Layer 5 of a small transformer language model trained on English Wikipedia (13 layers, counted from 0, width 96).
Take only the direct path to the model's output, skipping the later layers: a vector added to the residual stream pushes a token's score in proportion to its dot product with that token's output vector.

Output vectors of the tokens that the questions are about. A number n stands for (n - 128) times 0.012.
"lin": 171, 141, 139, 101, 106, 104, 136, 150, 80, 96, 176, 143, 169, 100, 134, 158, 108, 125, 179, 138, 108, 146, 133, 94, 128, 176, 195, 158, 132, 77, 71, 133, 122, 103, 135, 95, 201, 144, 121, 107, 134, 130, 84, 106, 114, 138, 137, 122, 136, 74, 162, 98, 116, 172, 185, 108, 96, 135, 95, 144, 109, 139, 123, 88, 153, 122, 154, 132, 127, 148, 126, 133, 99, 113, 99, 193, 173, 108, 131, 95, 87, 69, 121, 166, 93, 145, 101, 105, 115, 136, 163, 146, 136, 115, 101, 206
"res": 121, 191, 128, 156, 136, 78, 185, 99, 122, 112, 139, 149, 162, 100, 138, 180, 136, 117, 180, 117, 114, 105, 163, 145, 101, 121, 114, 66, 119, 69, 141, 156, 123, 114, 93, 122, 167, 155, 76, 175, 120, 87, 113, 115, 112, 130, 119, 124, 104, 38, 101, 171, 103, 153, 152, 159, 122, 78, 126, 76, 108, 128, 162, 79, 128, 124, 124, 147, 141, 153, 124, 129, 170, 82, 188, 175, 140, 179, 127, 119, 140, 158, 100, 166, 153, 107, 143, 124, 78, 103, 166, 147, 111, 132, 112, 131
"inal": 168, 133, 162, 119, 131, 93, 151, 135, 100, 126, 127, 101, 79, 83, 108, 109, 116, 91, 142, 133, 66, 117, 193, 109, 81, 111, 171, 69, 113, 77, 148, 159, 126, 144, 119, 101, 57, 98, 103, 150, 153, 118, 130, 178, 164, 152, 52, 184, 144, 98, 178, 135, 134, 152, 143, 153, 88, 123, 205, 146, 60, 93, 103, 175, 95, 79, 116, 151, 148, 178, 166, 187, 139, 163, 145, 174, 140, 99, 105, 95, 172, 126, 99, 161, 95, 104, 77, 191, 118, 105, 183, 67, 178, 88, 178, 183
"ach": 156, 170, 130, 134, 167, 114, 98, 120, 84, 96, 176, 152, 145, 96, 130, 118, 88, 155, 112, 103, 149, 137, 147, 106, 120, 172, 96, 160, 85, 163, 98, 100, 124, 168, 150, 180, 126, 145, 111, 169, 143, 104, 132, 171, 132, 177, 168, 126, 145, 132, 152, 101, 154, 177, 107, 134, 124, 118, 122, 126, 137, 129, 99, 103, 118, 110, 94, 106, 127, 88, 126, 116, 100, 122, 95, 72, 128, 107, 115, 90, 182, 109, 140, 154, 87, 131, 92, 106, 165, 191, 106, 120, 79, 141, 172, 136
"acing": 222, 193, 162, 122, 143, 91, 153, 62, 90, 102, 132, 180, 139, 123, 130, 79, 102, 135, 134, 124, 71, 149, 183, 123, 122, 128, 133, 111, 161, 75, 137, 93, 125, 130, 151, 152, 104, 109, 55, 159, 154, 205, 81, 159, 133, 118, 59, 105, 71, 116, 121, 85, 81, 165, 170, 116, 92, 156, 147, 113, 123, 153, 101, 130, 93, 68, 182, 111, 168, 145, 149, 89, 178, 125, 156, 207, 135, 108, 82, 97, 163, 164, 111, 165, 90, 151, 100, 124, 155, 117, 152, 124, 128, 138, 172, 96
"et": 141, 139, 148, 119, 87, 93, 145, 151, 120, 111, 100, 119, 135, 106, 145, 161, 156, 98, 140, 115, 112, 110, 100, 129, 150, 82, 174, 117, 160, 97, 134, 178, 128, 165, 143, 161, 111, 109, 155, 107, 169, 128, 159, 156, 94, 177, 126, 170, 161, 109, 128, 170, 158, 177, 135, 103, 54, 149, 85, 76, 125, 145, 141, 108, 179, 62, 112, 99, 141, 95, 120, 137, 115, 94, 117, 108, 122, 154, 123, 79, 151, 154, 128, 162, 142, 124, 67, 119, 140, 205, 111, 85, 104, 116, 163, 113
"ings": 199, 133, 144, 189, 131, 110, 102, 79, 100, 126, 96, 154, 128, 131, 129, 134, 77, 123, 165, 118, 97, 119, 177, 96, 83, 96, 119, 162, 124, 61, 58, 130, 124, 161, 84, 213, 144, 187, 130, 153, 125, 95, 90, 142, 89, 95, 87, 101, 102, 163, 178, 106, 137, 97, 134, 178, 114, 132, 185, 67, 141, 203, 151, 115, 99, 110, 182, 165, 158, 106, 125, 163, 102, 71, 79, 130, 142, 149, 48, 112, 165, 106, 142, 181, 147, 155, 87, 125, 199, 96, 216, 177, 143, 73, 95, 128
"):": 95, 153, 165, 147, 138, 82, 120, 105, 168, 96, 86, 143, 122, 126, 156, 127, 161, 148, 105, 140, 11, 166, 135, 104, 60, 156, 138, 153, 107, 127, 101, 122, 119, 76, 123, 117, 123, 144, 128, 146, 193, 190, 120, 178, 119, 200, 116, 61, 103, 145, 142, 130, 50, 91, 106, 167, 177, 124, 78, 148, 151, 150, 128, 165, 144, 118, 139, 185, 89, 160, 138, 174, 117, 161, 81, 124, 127, 173, 123, 98, 143, 106, 106, 129, 114, 141, 89, 88, 127, 146, 202, 128, 65, 99, 117, 166
"able": 145, 119, 162, 153, 147, 125, 159, 171, 113, 88, 79, 139, 194, 145, 150, 106, 150, 100, 152, 121, 115, 59, 192, 136, 144, 128, 101, 90, 62, 89, 144, 151, 124, 159, 107, 186, 152, 170, 142, 187, 130, 149, 114, 142, 115, 158, 151, 101, 109, 132, 124, 132, 100, 86, 108, 200, 107, 88, 151, 137, 102, 130, 118, 100, 109, 120, 141, 75, 130, 130, 78, 141, 141, 179, 74, 182, 93, 116, 130, 138, 161, 90, 70, 152, 78, 181, 67, 149, 170, 46, 147, 130, 145, 109, 175, 98
"le": 98, 133, 93, 128, 125, 126, 122, 107, 91, 54, 124, 155, 142, 121, 134, 80, 96, 112, 171, 109, 163, 88, 67, 105, 162, 125, 156, 96, 130, 106, 89, 163, 127, 186, 110, 119, 144, 171, 105, 137, 141, 130, 129, 157, 84, 140, 185, 165, 140, 72, 96, 165, 128, 142, 161, 178, 159, 155, 79, 93, 178, 108, 139, 136, 133, 128, 156, 116, 167, 174, 144, 131, 114, 123, 51, 92, 97, 127, 159, 110, 123, 92, 148, 180, 128, 150, 93, 178, 105, 122, 121, 99, 132, 161, 142, 164
"ince": 147, 103, 127, 154, 195, 54, 129, 146, 156, 109, 108, 113, 150, 86, 100, 128, 129, 117, 163, 136, 94, 171, 165, 115, 131, 107, 98, 75, 97, 89, 92, 151, 118, 105, 211, 138, 174, 168, 98, 109, 142, 141, 78, 214, 144, 181, 72, 84, 50, 103, 153, 71, 104, 163, 109, 164, 70, 130, 158, 108, 161, 161, 132, 176, 140, 147, 139, 143, 154, 122, 102, 146, 122, 87, 147, 124, 75, 139, 82, 96, 97, 106, 161, 110, 141, 153, 143, 200, 148, 155, 147, 150, 99, 126, 72, 190
"}": 116, 136, 136, 139, 198, 104, 151, 99, 177, 126, 159, 163, 125, 116, 90, 140, 162, 94, 141, 140, 75, 135, 149, 99, 75, 136, 145, 140, 66, 105, 85, 60, 124, 144, 179, 103, 83, 124, 130, 120, 142, 159, 125, 102, 144, 65, 94, 163, 105, 115, 120, 158, 99, 100, 104, 191, 154, 135, 134, 117, 136, 77, 150, 131, 135, 128, 118, 145, 146, 149, 113, 163, 162, 114, 84, 137, 103, 193, 80, 204, 186, 130, 151, 169, 115, 82, 84, 79, 163, 140, 194, 124, 133, 132, 111, 115
"ena": 171, 155, 167, 92, 127, 33, 126, 145, 76, 110, 122, 151, 169, 108, 87, 171, 125, 122, 112, 112, 66, 138, 116, 168, 100, 96, 161, 110, 141, 134, 103, 125, 122, 111, 134, 111, 192, 88, 66, 169, 143, 117, 120, 177, 110, 124, 162, 147, 105, 125, 127, 114, 108, 182, 147, 118, 149, 137, 137, 112, 132, 90, 87, 114, 82, 121, 134, 133, 147, 149, 103, 146, 218, 98, 111, 188, 155, 96, 153, 86, 108, 128, 125, 149, 133, 124, 150, 137, 147, 180, 141, 117, 88, 164, 133, 125
" sever": 150, 132, 183, 145, 142, 131, 149, 79, 91, 82, 167, 119, 176, 155, 82, 100, 121, 59, 124, 151, 127, 138, 151, 115, 141, 101, 168, 132, 92, 126, 83, 122, 123, 118, 138, 108, 149, 148, 130, 165, 77, 125, 155, 126, 138, 125, 127, 113, 87, 93, 132, 117, 118, 151, 126, 176, 100, 101, 151, 125, 103, 96, 157, 131, 78, 96, 110, 153, 140, 190, 151, 151, 167, 167, 159, 128, 125, 137, 96, 160, 138, 104, 121, 111, 89, 166, 139, 151, 150, 109, 132, 143, 70, 116, 110, 167
"ge": 183, 105, 129, 88, 151, 111, 126, 103, 150, 65, 46, 131, 172, 143, 46, 167, 105, 166, 161, 149, 80, 176, 116, 123, 174, 119, 160, 55, 151, 94, 116, 138, 128, 89, 121, 135, 153, 128, 129, 150, 115, 124, 144, 160, 189, 116, 182, 103, 94, 55, 110, 179, 98, 194, 150, 84, 160, 150, 135, 104, 98, 127, 79, 150, 113, 140, 218, 114, 152, 135, 75, 121, 175, 159, 105, 102, 126, 100, 123, 183, 165, 125, 87, 155, 80, 143, 119, 138, 180, 106, 145, 164, 91, 93, 142, 83
"lished": 175, 174, 157, 163, 206, 87, 176, 154, 56, 96, 151, 143, 185, 80, 132, 102, 139, 104, 127, 178, 134, 113, 167, 98, 98, 153, 189, 79, 108, 95, 114, 43, 120, 74, 156, 128, 99, 178, 68, 90, 150, 161, 88, 114, 191, 210, 115, 99, 89, 113, 170, 95, 122, 120, 146, 218, 80, 62, 118, 76, 174, 117, 93, 164, 119, 95, 142, 175, 114, 138, 215, 134, 148, 147, 95, 131, 76, 183, 86, 148, 140, 68, 124, 140, 93, 159, 88, 131, 155, 91, 178, 167, 69, 130, 56, 181
"g": 136, 128, 125, 94, 117, 150, 75, 118, 85, 106, 121, 116, 133, 102, 117, 179, 98, 180, 139, 115, 98, 176, 116, 115, 193, 157, 126, 72, 150, 136, 128, 130, 131, 151, 115, 92, 133, 160, 181, 148, 140, 126, 193, 139, 157, 92, 141, 115, 95, 111, 100, 193, 130, 131, 143, 28, 128, 169, 179, 152, 137, 70, 91, 80, 90, 128, 191, 175, 137, 96, 139, 92, 118, 173, 149, 113, 152, 130, 118, 114, 161, 99, 88, 159, 133, 119, 134, 140, 152, 109, 119, 92, 152, 85, 139, 110
"ceed": 147, 189, 130, 126, 90, 61, 137, 125, 97, 91, 122, 131, 138, 144, 78, 192, 155, 68, 89, 153, 97, 173, 199, 102, 140, 120, 100, 119, 97, 104, 108, 69, 111, 135, 143, 148, 175, 205, 117, 115, 152, 196, 149, 176, 136, 117, 134, 154, 167, 113, 142, 78, 170, 179, 113, 118, 92, 116, 86, 83, 73, 100, 131, 169, 148, 129, 197, 215, 123, 161, 116, 93, 93, 133, 157, 132, 111, 154, 85, 133, 79, 129, 67, 154, 100, 141, 153, 38, 138, 115, 136, 143, 72, 176, 79, 203
"ison": 155, 96, 121, 184, 160, 112, 107, 130, 68, 78, 211, 178, 146, 127, 81, 117, 107, 138, 141, 127, 104, 150, 162, 94, 148, 74, 106, 95, 91, 105, 114, 173, 122, 165, 186, 152, 181, 99, 151, 118, 101, 102, 132, 173, 163, 148, 149, 85, 105, 77, 88, 79, 132, 152, 190, 95, 83, 111, 111, 105, 80, 145, 161, 115, 95, 147, 169, 140, 143, 157, 68, 190, 157, 107, 103, 109, 169, 130, 150, 117, 149, 135, 114, 130, 116, 63, 110, 128, 209, 122, 118, 170, 59, 122, 156, 173
"sh": 90, 136, 192, 120, 172, 129, 102, 113, 189, 100, 116, 202, 131, 165, 117, 139, 69, 117, 85, 118, 104, 113, 142, 123, 89, 124, 129, 53, 132, 93, 153, 111, 129, 136, 98, 103, 114, 168, 139, 109, 110, 145, 152, 175, 116, 137, 105, 134, 173, 116, 156, 105, 127, 115, 137, 115, 83, 145, 114, 75, 126, 151, 173, 89, 55, 86, 159, 170, 121, 142, 69, 109, 139, 140, 116, 159, 166, 130, 162, 150, 119, 115, 94, 220, 140, 137, 110, 157, 104, 140, 121, 152, 116, 187, 115, 152
" J": 147, 135, 108, 133, 110, 130, 81, 149, 126, 143, 145, 107, 109, 137, 123, 109, 131, 154, 118, 138, 138, 101, 133, 144, 161, 121, 117, 139, 146, 145, 134, 118, 133, 105, 91, 122, 111, 120, 139, 128, 108, 108, 145, 141, 151, 124, 163, 124, 158, 165, 170, 95, 114, 98, 126, 87, 110, 127, 83, 113, 140, 127, 133, 112, 129, 132, 139, 117, 110, 117, 151, 124, 141, 131, 154, 124, 136, 115, 151, 159, 126, 117, 128, 84, 143, 118, 126, 153, 102, 149, 126, 174, 131, 148, 104, 129
"ks": 116, 187, 171, 201, 134, 90, 114, 135, 104, 127, 140, 111, 191, 104, 103, 170, 82, 117, 193, 149, 87, 190, 191, 114, 128, 100, 124, 135, 168, 121, 70, 67, 126, 53, 63, 143, 108, 136, 204, 144, 108, 105, 145, 108, 155, 131, 177, 99, 95, 78, 97, 121, 115, 186, 149, 170, 147, 171, 71, 58, 108, 152, 116, 135, 63, 45, 170, 170, 132, 109, 114, 131, 102, 156, 76, 98, 54, 85, 153, 108, 165, 105, 93, 199, 127, 100, 146, 179, 165, 188, 166, 147, 104, 209, 66, 156

Each question shows what one neuron of this layer's MLP adds at an activation of 1. A number n stands for (n - 128) times 0.013.

n233: 114, 158, 113, 100, 119, 114, 120, 129, 79, 152, 148, 142, 145, 145, 108, 167, 157, 134, 144, 126, 135, 117, 133, 127, 134, 169, 144, 123, 179, 140, 176, 126, 121, 127, 104, 129, 169, 107, 119, 109, 129, 113, 112, 79, 124, 155, 162, 122, 131, 123, 145, 103, 157, 104, 139, 139, 141, 134, 87, 145, 150, 107, 141, 125, 161, 112, 135, 111, 91, 143, 133, 127, 127, 103, 157, 84, 162, 61, 103, 124, 125, 144, 117, 127, 153, 89, 97, 142, 120, 109, 156, 132, 145, 138, 136, 78
Pushed down most: "ince"

n152: 160, 119, 115, 144, 62, 147, 151, 124, 122, 154, 139, 139, 170, 117, 80, 133, 138, 129, 160, 168, 102, 134, 147, 91, 146, 148, 121, 97, 118, 170, 124, 135, 81, 88, 139, 159, 101, 149, 98, 106, 128, 114, 158, 87, 102, 142, 148, 122, 106, 149, 124, 96, 121, 103, 107, 126, 143, 135, 93, 114, 148, 123, 129, 148, 96, 114, 142, 179, 163, 123, 142, 76, 153, 91, 149, 124, 111, 100, 126, 156, 91, 133, 123, 144, 110, 149, 167, 140, 149, 81, 111, 137, 154, 153, 154, 138
Pushed down most: "et"

n303: 113, 136, 107, 143, 113, 117, 147, 120, 111, 130, 123, 135, 93, 62, 144, 168, 124, 148, 174, 110, 147, 133, 166, 163, 129, 136, 153, 135, 158, 120, 111, 124, 63, 154, 129, 108, 141, 131, 131, 164, 110, 154, 182, 135, 91, 146, 120, 138, 141, 151, 110, 144, 130, 128, 158, 123, 66, 102, 140, 124, 134, 125, 128, 124, 136, 128, 132, 75, 156, 110, 125, 165, 123, 74, 89, 98, 116, 120, 115, 84, 149, 113, 111, 144, 121, 143, 133, 138, 134, 202, 81, 133, 141, 129, 123, 136
Which two tokens does it push up most, strongest first? "et", "ach"

n239: 139, 134, 159, 107, 120, 127, 150, 85, 126, 157, 103, 136, 77, 152, 142, 126, 144, 167, 133, 145, 110, 138, 87, 160, 112, 129, 181, 134, 124, 115, 117, 159, 119, 148, 109, 147, 152, 116, 143, 116, 112, 174, 126, 48, 134, 109, 118, 143, 64, 131, 115, 110, 100, 130, 144, 148, 148, 144, 118, 139, 158, 148, 155, 138, 149, 115, 99, 167, 155, 122, 109, 146, 92, 115, 92, 121, 126, 150, 99, 106, 115, 147, 145, 163, 78, 155, 95, 148, 133, 105, 110, 107, 99, 169, 130, 141
Pushed down most: " J"

n278: 74, 124, 98, 138, 156, 140, 156, 174, 152, 143, 132, 158, 135, 187, 157, 171, 159, 100, 107, 87, 133, 85, 148, 90, 89, 106, 114, 83, 98, 122, 162, 103, 129, 131, 95, 162, 118, 84, 136, 120, 112, 122, 139, 148, 162, 116, 141, 137, 156, 143, 123, 69, 170, 64, 153, 130, 188, 105, 125, 168, 93, 107, 190, 136, 138, 161, 123, 147, 56, 141, 101, 167, 146, 154, 142, 125, 153, 105, 87, 150, 173, 128, 151, 90, 138, 173, 98, 187, 117, 100, 109, 131, 110, 114, 122, 58
Pushed down most: "lin"

n60: 87, 141, 96, 195, 146, 168, 175, 145, 157, 172, 125, 112, 140, 125, 155, 101, 167, 118, 128, 150, 62, 96, 78, 142, 131, 148, 125, 129, 132, 157, 116, 113, 104, 120, 107, 131, 114, 145, 115, 117, 121, 146, 138, 126, 85, 127, 83, 156, 150, 136, 141, 140, 129, 93, 103, 124, 155, 138, 121, 154, 149, 164, 104, 133, 129, 132, 160, 134, 115, 149, 158, 129, 148, 171, 131, 121, 160, 134, 104, 82, 122, 133, 121, 117, 104, 163, 139, 126, 84, 132, 145, 115, 119, 120, 96, 92
Pushed up most: "):"

n355: 93, 122, 140, 135, 106, 105, 97, 130, 122, 109, 174, 165, 88, 163, 124, 116, 151, 95, 118, 177, 136, 114, 125, 100, 120, 101, 167, 146, 129, 126, 143, 119, 86, 150, 139, 139, 153, 111, 135, 151, 125, 128, 103, 102, 120, 129, 117, 137, 87, 124, 189, 114, 84, 144, 118, 140, 118, 128, 109, 124, 129, 96, 134, 182, 136, 165, 115, 152, 144, 139, 133, 142, 114, 145, 150, 113, 136, 153, 142, 106, 81, 160, 110, 125, 120, 160, 142, 183, 148, 54, 94, 152, 124, 129, 95, 129
Pushed up most: " sever"

n371: 139, 164, 159, 111, 125, 93, 134, 90, 153, 140, 134, 98, 151, 110, 104, 120, 133, 143, 145, 110, 189, 149, 102, 138, 120, 109, 111, 147, 161, 103, 159, 127, 159, 94, 119, 54, 110, 135, 117, 172, 108, 146, 148, 100, 125, 93, 126, 102, 129, 127, 144, 186, 145, 133, 153, 127, 124, 122, 145, 99, 127, 188, 140, 106, 165, 150, 132, 119, 114, 131, 133, 123, 155, 113, 125, 141, 92, 134, 144, 117, 115, 145, 124, 186, 163, 68, 131, 68, 92, 79, 119, 156, 118, 141, 93, 95
Pushed up most: "res"

n240: 123, 173, 116, 158, 148, 145, 127, 131, 91, 135, 138, 110, 145, 131, 133, 149, 118, 154, 135, 139, 133, 126, 91, 110, 113, 129, 136, 147, 91, 100, 164, 108, 158, 129, 113, 118, 146, 101, 147, 110, 99, 153, 117, 152, 118, 156, 123, 159, 175, 157, 79, 125, 115, 133, 118, 108, 140, 129, 135, 129, 74, 165, 143, 127, 146, 85, 94, 150, 139, 105, 114, 146, 119, 111, 102, 131, 137, 126, 170, 160, 103, 124, 140, 123, 170, 136, 154, 151, 97, 91, 133, 123, 51, 99, 80, 169
Pushed down most: "acing"

n382: 167, 73, 102, 100, 126, 151, 131, 178, 50, 106, 157, 196, 135, 134, 111, 94, 97, 138, 166, 103, 124, 192, 163, 146, 127, 154, 132, 116, 171, 111, 99, 134, 134, 146, 97, 204, 141, 117, 73, 144, 139, 127, 153, 112, 141, 151, 101, 108, 148, 130, 112, 103, 139, 164, 83, 107, 78, 149, 124, 97, 118, 90, 156, 124, 118, 108, 131, 134, 166, 132, 91, 148, 125, 95, 104, 129, 126, 97, 96, 125, 150, 126, 147, 123, 126, 147, 96, 101, 176, 100, 153, 154, 142, 128, 97, 139
Pushed down most: "):"

n40: 138, 149, 122, 100, 104, 111, 127, 177, 161, 153, 86, 93, 141, 100, 131, 125, 159, 149, 121, 154, 172, 86, 165, 147, 166, 164, 106, 111, 82, 180, 133, 60, 148, 110, 124, 119, 123, 90, 138, 86, 114, 109, 136, 110, 134, 117, 91, 128, 143, 125, 145, 148, 142, 129, 178, 86, 174, 89, 147, 117, 109, 114, 146, 129, 89, 125, 160, 155, 65, 140, 93, 158, 128, 131, 130, 148, 101, 102, 146, 130, 125, 165, 127, 114, 122, 124, 138, 123, 183, 120, 166, 160, 112, 82, 124, 102
Pushed down most: "le"

n10: 122, 141, 78, 129, 116, 133, 101, 85, 103, 134, 104, 155, 116, 104, 148, 119, 151, 204, 62, 147, 142, 134, 171, 107, 151, 103, 155, 53, 153, 155, 130, 121, 142, 133, 93, 183, 147, 113, 92, 151, 106, 80, 151, 141, 139, 147, 187, 187, 129, 108, 92, 122, 104, 131, 147, 91, 138, 85, 114, 136, 93, 91, 167, 76, 114, 117, 161, 113, 186, 151, 101, 120, 105, 114, 90, 75, 170, 148, 142, 208, 155, 108, 123, 140, 151, 155, 95, 113, 150, 139, 116, 115, 139, 111, 187, 113
Pushed down most: "ince"

n248: 119, 112, 94, 166, 109, 130, 105, 97, 164, 126, 160, 137, 181, 134, 91, 130, 106, 187, 123, 95, 118, 137, 158, 113, 149, 100, 107, 115, 139, 155, 132, 118, 111, 112, 70, 168, 138, 135, 128, 127, 90, 117, 128, 145, 78, 132, 119, 112, 141, 120, 56, 167, 77, 79, 162, 148, 120, 106, 115, 148, 156, 119, 125, 113, 111, 132, 137, 121, 148, 129, 129, 112, 164, 159, 122, 127, 137, 124, 126, 132, 158, 146, 151, 152, 85, 119, 166, 164, 147, 98, 176, 173, 86, 172, 138, 107
Pushed up most: "ks"

n64: 133, 88, 122, 145, 135, 134, 135, 153, 154, 90, 110, 146, 135, 160, 128, 142, 161, 163, 126, 67, 152, 118, 130, 132, 110, 108, 93, 98, 127, 179, 170, 117, 69, 159, 115, 152, 146, 138, 138, 136, 124, 121, 116, 141, 91, 162, 191, 133, 142, 120, 108, 112, 126, 104, 106, 135, 72, 110, 136, 40, 141, 151, 169, 139, 130, 155, 180, 108, 127, 146, 121, 99, 96, 95, 98, 159, 135, 122, 164, 115, 162, 165, 152, 131, 164, 102, 134, 115, 83, 124, 135, 137, 130, 98, 117, 143
Pushed down most: "inal"

n290: 180, 101, 149, 110, 96, 123, 102, 75, 128, 138, 125, 120, 97, 87, 140, 40, 103, 128, 193, 119, 174, 114, 161, 110, 121, 93, 146, 132, 80, 69, 126, 189, 202, 165, 134, 124, 125, 165, 163, 74, 167, 137, 122, 167, 128, 170, 128, 159, 155, 133, 102, 127, 151, 142, 119, 123, 127, 148, 162, 137, 127, 145, 159, 153, 97, 78, 161, 105, 101, 136, 98, 178, 75, 157, 165, 139, 126, 68, 96, 120, 133, 109, 147, 174, 78, 172, 154, 170, 102, 112, 102, 169, 72, 133, 124, 70
Pushed down most: "}"

n103: 126, 137, 126, 155, 166, 132, 111, 126, 155, 145, 120, 113, 172, 117, 170, 123, 90, 173, 163, 136, 101, 133, 131, 125, 123, 116, 129, 138, 105, 123, 134, 150, 146, 165, 95, 102, 132, 121, 146, 126, 105, 164, 128, 115, 129, 143, 70, 102, 128, 123, 132, 156, 134, 114, 135, 159, 91, 109, 179, 118, 98, 163, 159, 93, 150, 87, 111, 133, 100, 122, 114, 134, 136, 163, 110, 152, 99, 167, 79, 89, 118, 141, 41, 142, 108, 127, 137, 145, 135, 111, 126, 125, 172, 101, 123, 109
Which three tokens does it push up most, strongest first? "able", "ings", "inal"

n173: 179, 181, 121, 138, 158, 125, 112, 130, 89, 106, 100, 127, 114, 182, 86, 173, 127, 124, 162, 110, 83, 109, 142, 101, 124, 98, 141, 145, 125, 115, 136, 139, 77, 101, 114, 152, 146, 138, 112, 115, 119, 122, 79, 67, 85, 161, 124, 108, 87, 109, 178, 159, 124, 113, 122, 117, 146, 157, 102, 138, 141, 139, 107, 93, 124, 130, 121, 192, 91, 160, 158, 192, 218, 74, 150, 122, 117, 154, 79, 114, 60, 69, 103, 127, 177, 156, 155, 158, 97, 93, 150, 169, 113, 112, 145, 146
Pushed down most: "ach"

n348: 128, 94, 89, 104, 139, 157, 133, 98, 135, 178, 116, 93, 123, 149, 150, 115, 158, 143, 116, 109, 117, 125, 145, 147, 132, 151, 127, 120, 153, 203, 114, 126, 151, 155, 100, 171, 132, 80, 124, 141, 155, 126, 87, 118, 133, 101, 140, 93, 136, 112, 101, 175, 117, 157, 130, 104, 127, 150, 120, 122, 81, 108, 107, 104, 116, 106, 144, 211, 94, 138, 148, 108, 110, 150, 141, 115, 166, 106, 84, 135, 159, 138, 139, 136, 162, 111, 98, 88, 129, 114, 132, 151, 171, 127, 113, 111
Pushed up most: "g"

n185: 88, 158, 119, 147, 131, 164, 124, 155, 129, 128, 133, 97, 167, 155, 81, 131, 132, 129, 137, 128, 125, 111, 126, 151, 114, 109, 126, 88, 113, 116, 124, 153, 120, 129, 121, 133, 135, 69, 112, 123, 89, 97, 123, 151, 93, 128, 110, 105, 144, 136, 149, 130, 92, 136, 135, 110, 103, 126, 181, 164, 174, 153, 113, 130, 92, 123, 134, 136, 163, 142, 123, 121, 130, 136, 121, 123, 143, 127, 121, 111, 125, 136, 143, 163, 139, 109, 142, 108, 159, 132, 174, 140, 170, 109, 113, 149
Pushed up most: "ings"

n151: 139, 156, 106, 125, 81, 113, 148, 100, 85, 46, 132, 116, 161, 170, 96, 141, 88, 131, 124, 148, 183, 178, 138, 113, 156, 83, 160, 161, 148, 115, 132, 161, 62, 149, 120, 174, 116, 131, 141, 150, 157, 149, 187, 85, 85, 113, 144, 148, 89, 141, 85, 121, 86, 143, 122, 102, 132, 164, 149, 122, 139, 107, 144, 102, 147, 118, 122, 124, 71, 98, 130, 110, 170, 141, 103, 150, 63, 135, 138, 111, 133, 63, 156, 144, 182, 151, 106, 121, 161, 153, 133, 149, 120, 153, 137, 142
Pushed up most: "ks"

n19: 101, 131, 139, 127, 149, 156, 108, 89, 125, 159, 93, 122, 159, 149, 149, 174, 141, 131, 137, 107, 157, 100, 113, 129, 152, 124, 99, 112, 116, 112, 150, 138, 132, 106, 138, 116, 131, 120, 148, 149, 118, 120, 108, 125, 119, 110, 122, 104, 138, 160, 133, 146, 92, 107, 146, 149, 96, 117, 143, 111, 116, 147, 116, 90, 112, 111, 143, 121, 170, 136, 114, 166, 75, 107, 135, 136, 171, 78, 100, 129, 111, 177, 147, 111, 160, 130, 120, 128, 145, 139, 135, 155, 129, 105, 150, 132
Pushed up most: "ings"

n257: 155, 106, 109, 141, 129, 144, 143, 149, 153, 126, 117, 120, 126, 96, 109, 156, 147, 92, 93, 144, 130, 167, 103, 118, 131, 142, 146, 134, 149, 103, 115, 97, 97, 125, 180, 92, 114, 140, 106, 179, 91, 146, 99, 149, 111, 162, 150, 133, 96, 162, 126, 129, 108, 120, 153, 139, 127, 107, 143, 119, 109, 129, 115, 106, 116, 137, 125, 143, 160, 73, 170, 123, 122, 129, 95, 86, 135, 136, 139, 157, 138, 134, 124, 161, 148, 113, 112, 96, 136, 135, 94, 139, 152, 118, 91, 139
Which three tokens does it push up most, strongest first? "lished", "}", "ince"

n375: 105, 145, 122, 164, 153, 124, 151, 101, 138, 116, 101, 115, 113, 136, 100, 132, 64, 92, 154, 157, 113, 143, 92, 141, 105, 95, 100, 182, 107, 123, 106, 121, 115, 157, 145, 122, 120, 142, 135, 92, 132, 104, 152, 129, 161, 129, 160, 108, 196, 157, 137, 110, 134, 99, 110, 117, 140, 170, 99, 113, 177, 125, 143, 80, 137, 158, 118, 80, 136, 126, 83, 147, 109, 151, 136, 119, 140, 108, 133, 151, 108, 119, 116, 145, 157, 137, 128, 109, 122, 153, 134, 137, 137, 151, 155, 156
Pushed up most: "sh"

n160: 157, 114, 151, 134, 129, 141, 129, 125, 185, 141, 135, 155, 137, 160, 120, 107, 64, 114, 120, 106, 112, 126, 106, 144, 106, 96, 144, 152, 121, 147, 121, 130, 134, 104, 145, 103, 88, 140, 116, 131, 144, 144, 141, 139, 119, 133, 143, 111, 139, 74, 100, 134, 124, 149, 141, 74, 126, 119, 165, 85, 114, 139, 185, 112, 100, 140, 168, 129, 124, 113, 117, 83, 96, 109, 178, 97, 156, 148, 125, 153, 116, 139, 125, 167, 147, 152, 135, 103, 166, 96, 120, 131, 153, 144, 148, 93
Which two tokens does it push up most, strongest first? "sh", "ge"

n222: 140, 130, 111, 170, 67, 127, 114, 133, 156, 121, 139, 95, 105, 140, 84, 144, 82, 195, 103, 149, 122, 134, 123, 114, 161, 112, 139, 179, 134, 129, 125, 133, 130, 158, 104, 109, 168, 145, 158, 102, 94, 150, 102, 105, 104, 110, 103, 116, 140, 134, 122, 120, 160, 171, 118, 105, 77, 152, 120, 116, 122, 166, 109, 112, 150, 130, 104, 139, 126, 74, 164, 141, 91, 169, 187, 144, 160, 161, 105, 107, 111, 140, 117, 111, 89, 129, 128, 131, 146, 141, 104, 129, 105, 180, 81, 107
Pushed up most: "ceed"

n187: 134, 134, 152, 133, 102, 102, 177, 110, 99, 140, 87, 94, 142, 133, 110, 88, 123, 127, 121, 117, 135, 91, 141, 124, 149, 109, 145, 146, 126, 127, 117, 121, 168, 137, 99, 115, 158, 156, 184, 121, 146, 115, 123, 121, 70, 125, 126, 133, 138, 140, 127, 161, 115, 65, 113, 109, 141, 133, 144, 181, 110, 97, 133, 99, 126, 138, 166, 83, 105, 131, 127, 168, 138, 160, 152, 122, 147, 156, 144, 134, 146, 139, 134, 85, 151, 149, 142, 109, 127, 117, 135, 110, 144, 89, 102, 131
Which two tokens does it push up most, strongest first? "able", "g"

n92: 104, 119, 146, 106, 157, 81, 128, 150, 108, 107, 113, 159, 128, 128, 135, 118, 172, 131, 144, 127, 102, 88, 138, 114, 180, 145, 160, 135, 178, 136, 108, 101, 144, 157, 118, 110, 164, 92, 122, 141, 118, 77, 168, 106, 145, 126, 153, 155, 136, 138, 128, 98, 113, 101, 124, 67, 138, 105, 197, 150, 164, 140, 81, 128, 122, 103, 126, 162, 135, 132, 97, 148, 150, 144, 122, 116, 178, 108, 136, 112, 124, 151, 124, 106, 167, 168, 100, 127, 73, 133, 125, 97, 60, 132, 130, 49
Which three tokens does it push up most, strongest first? "ena", "g", "ge"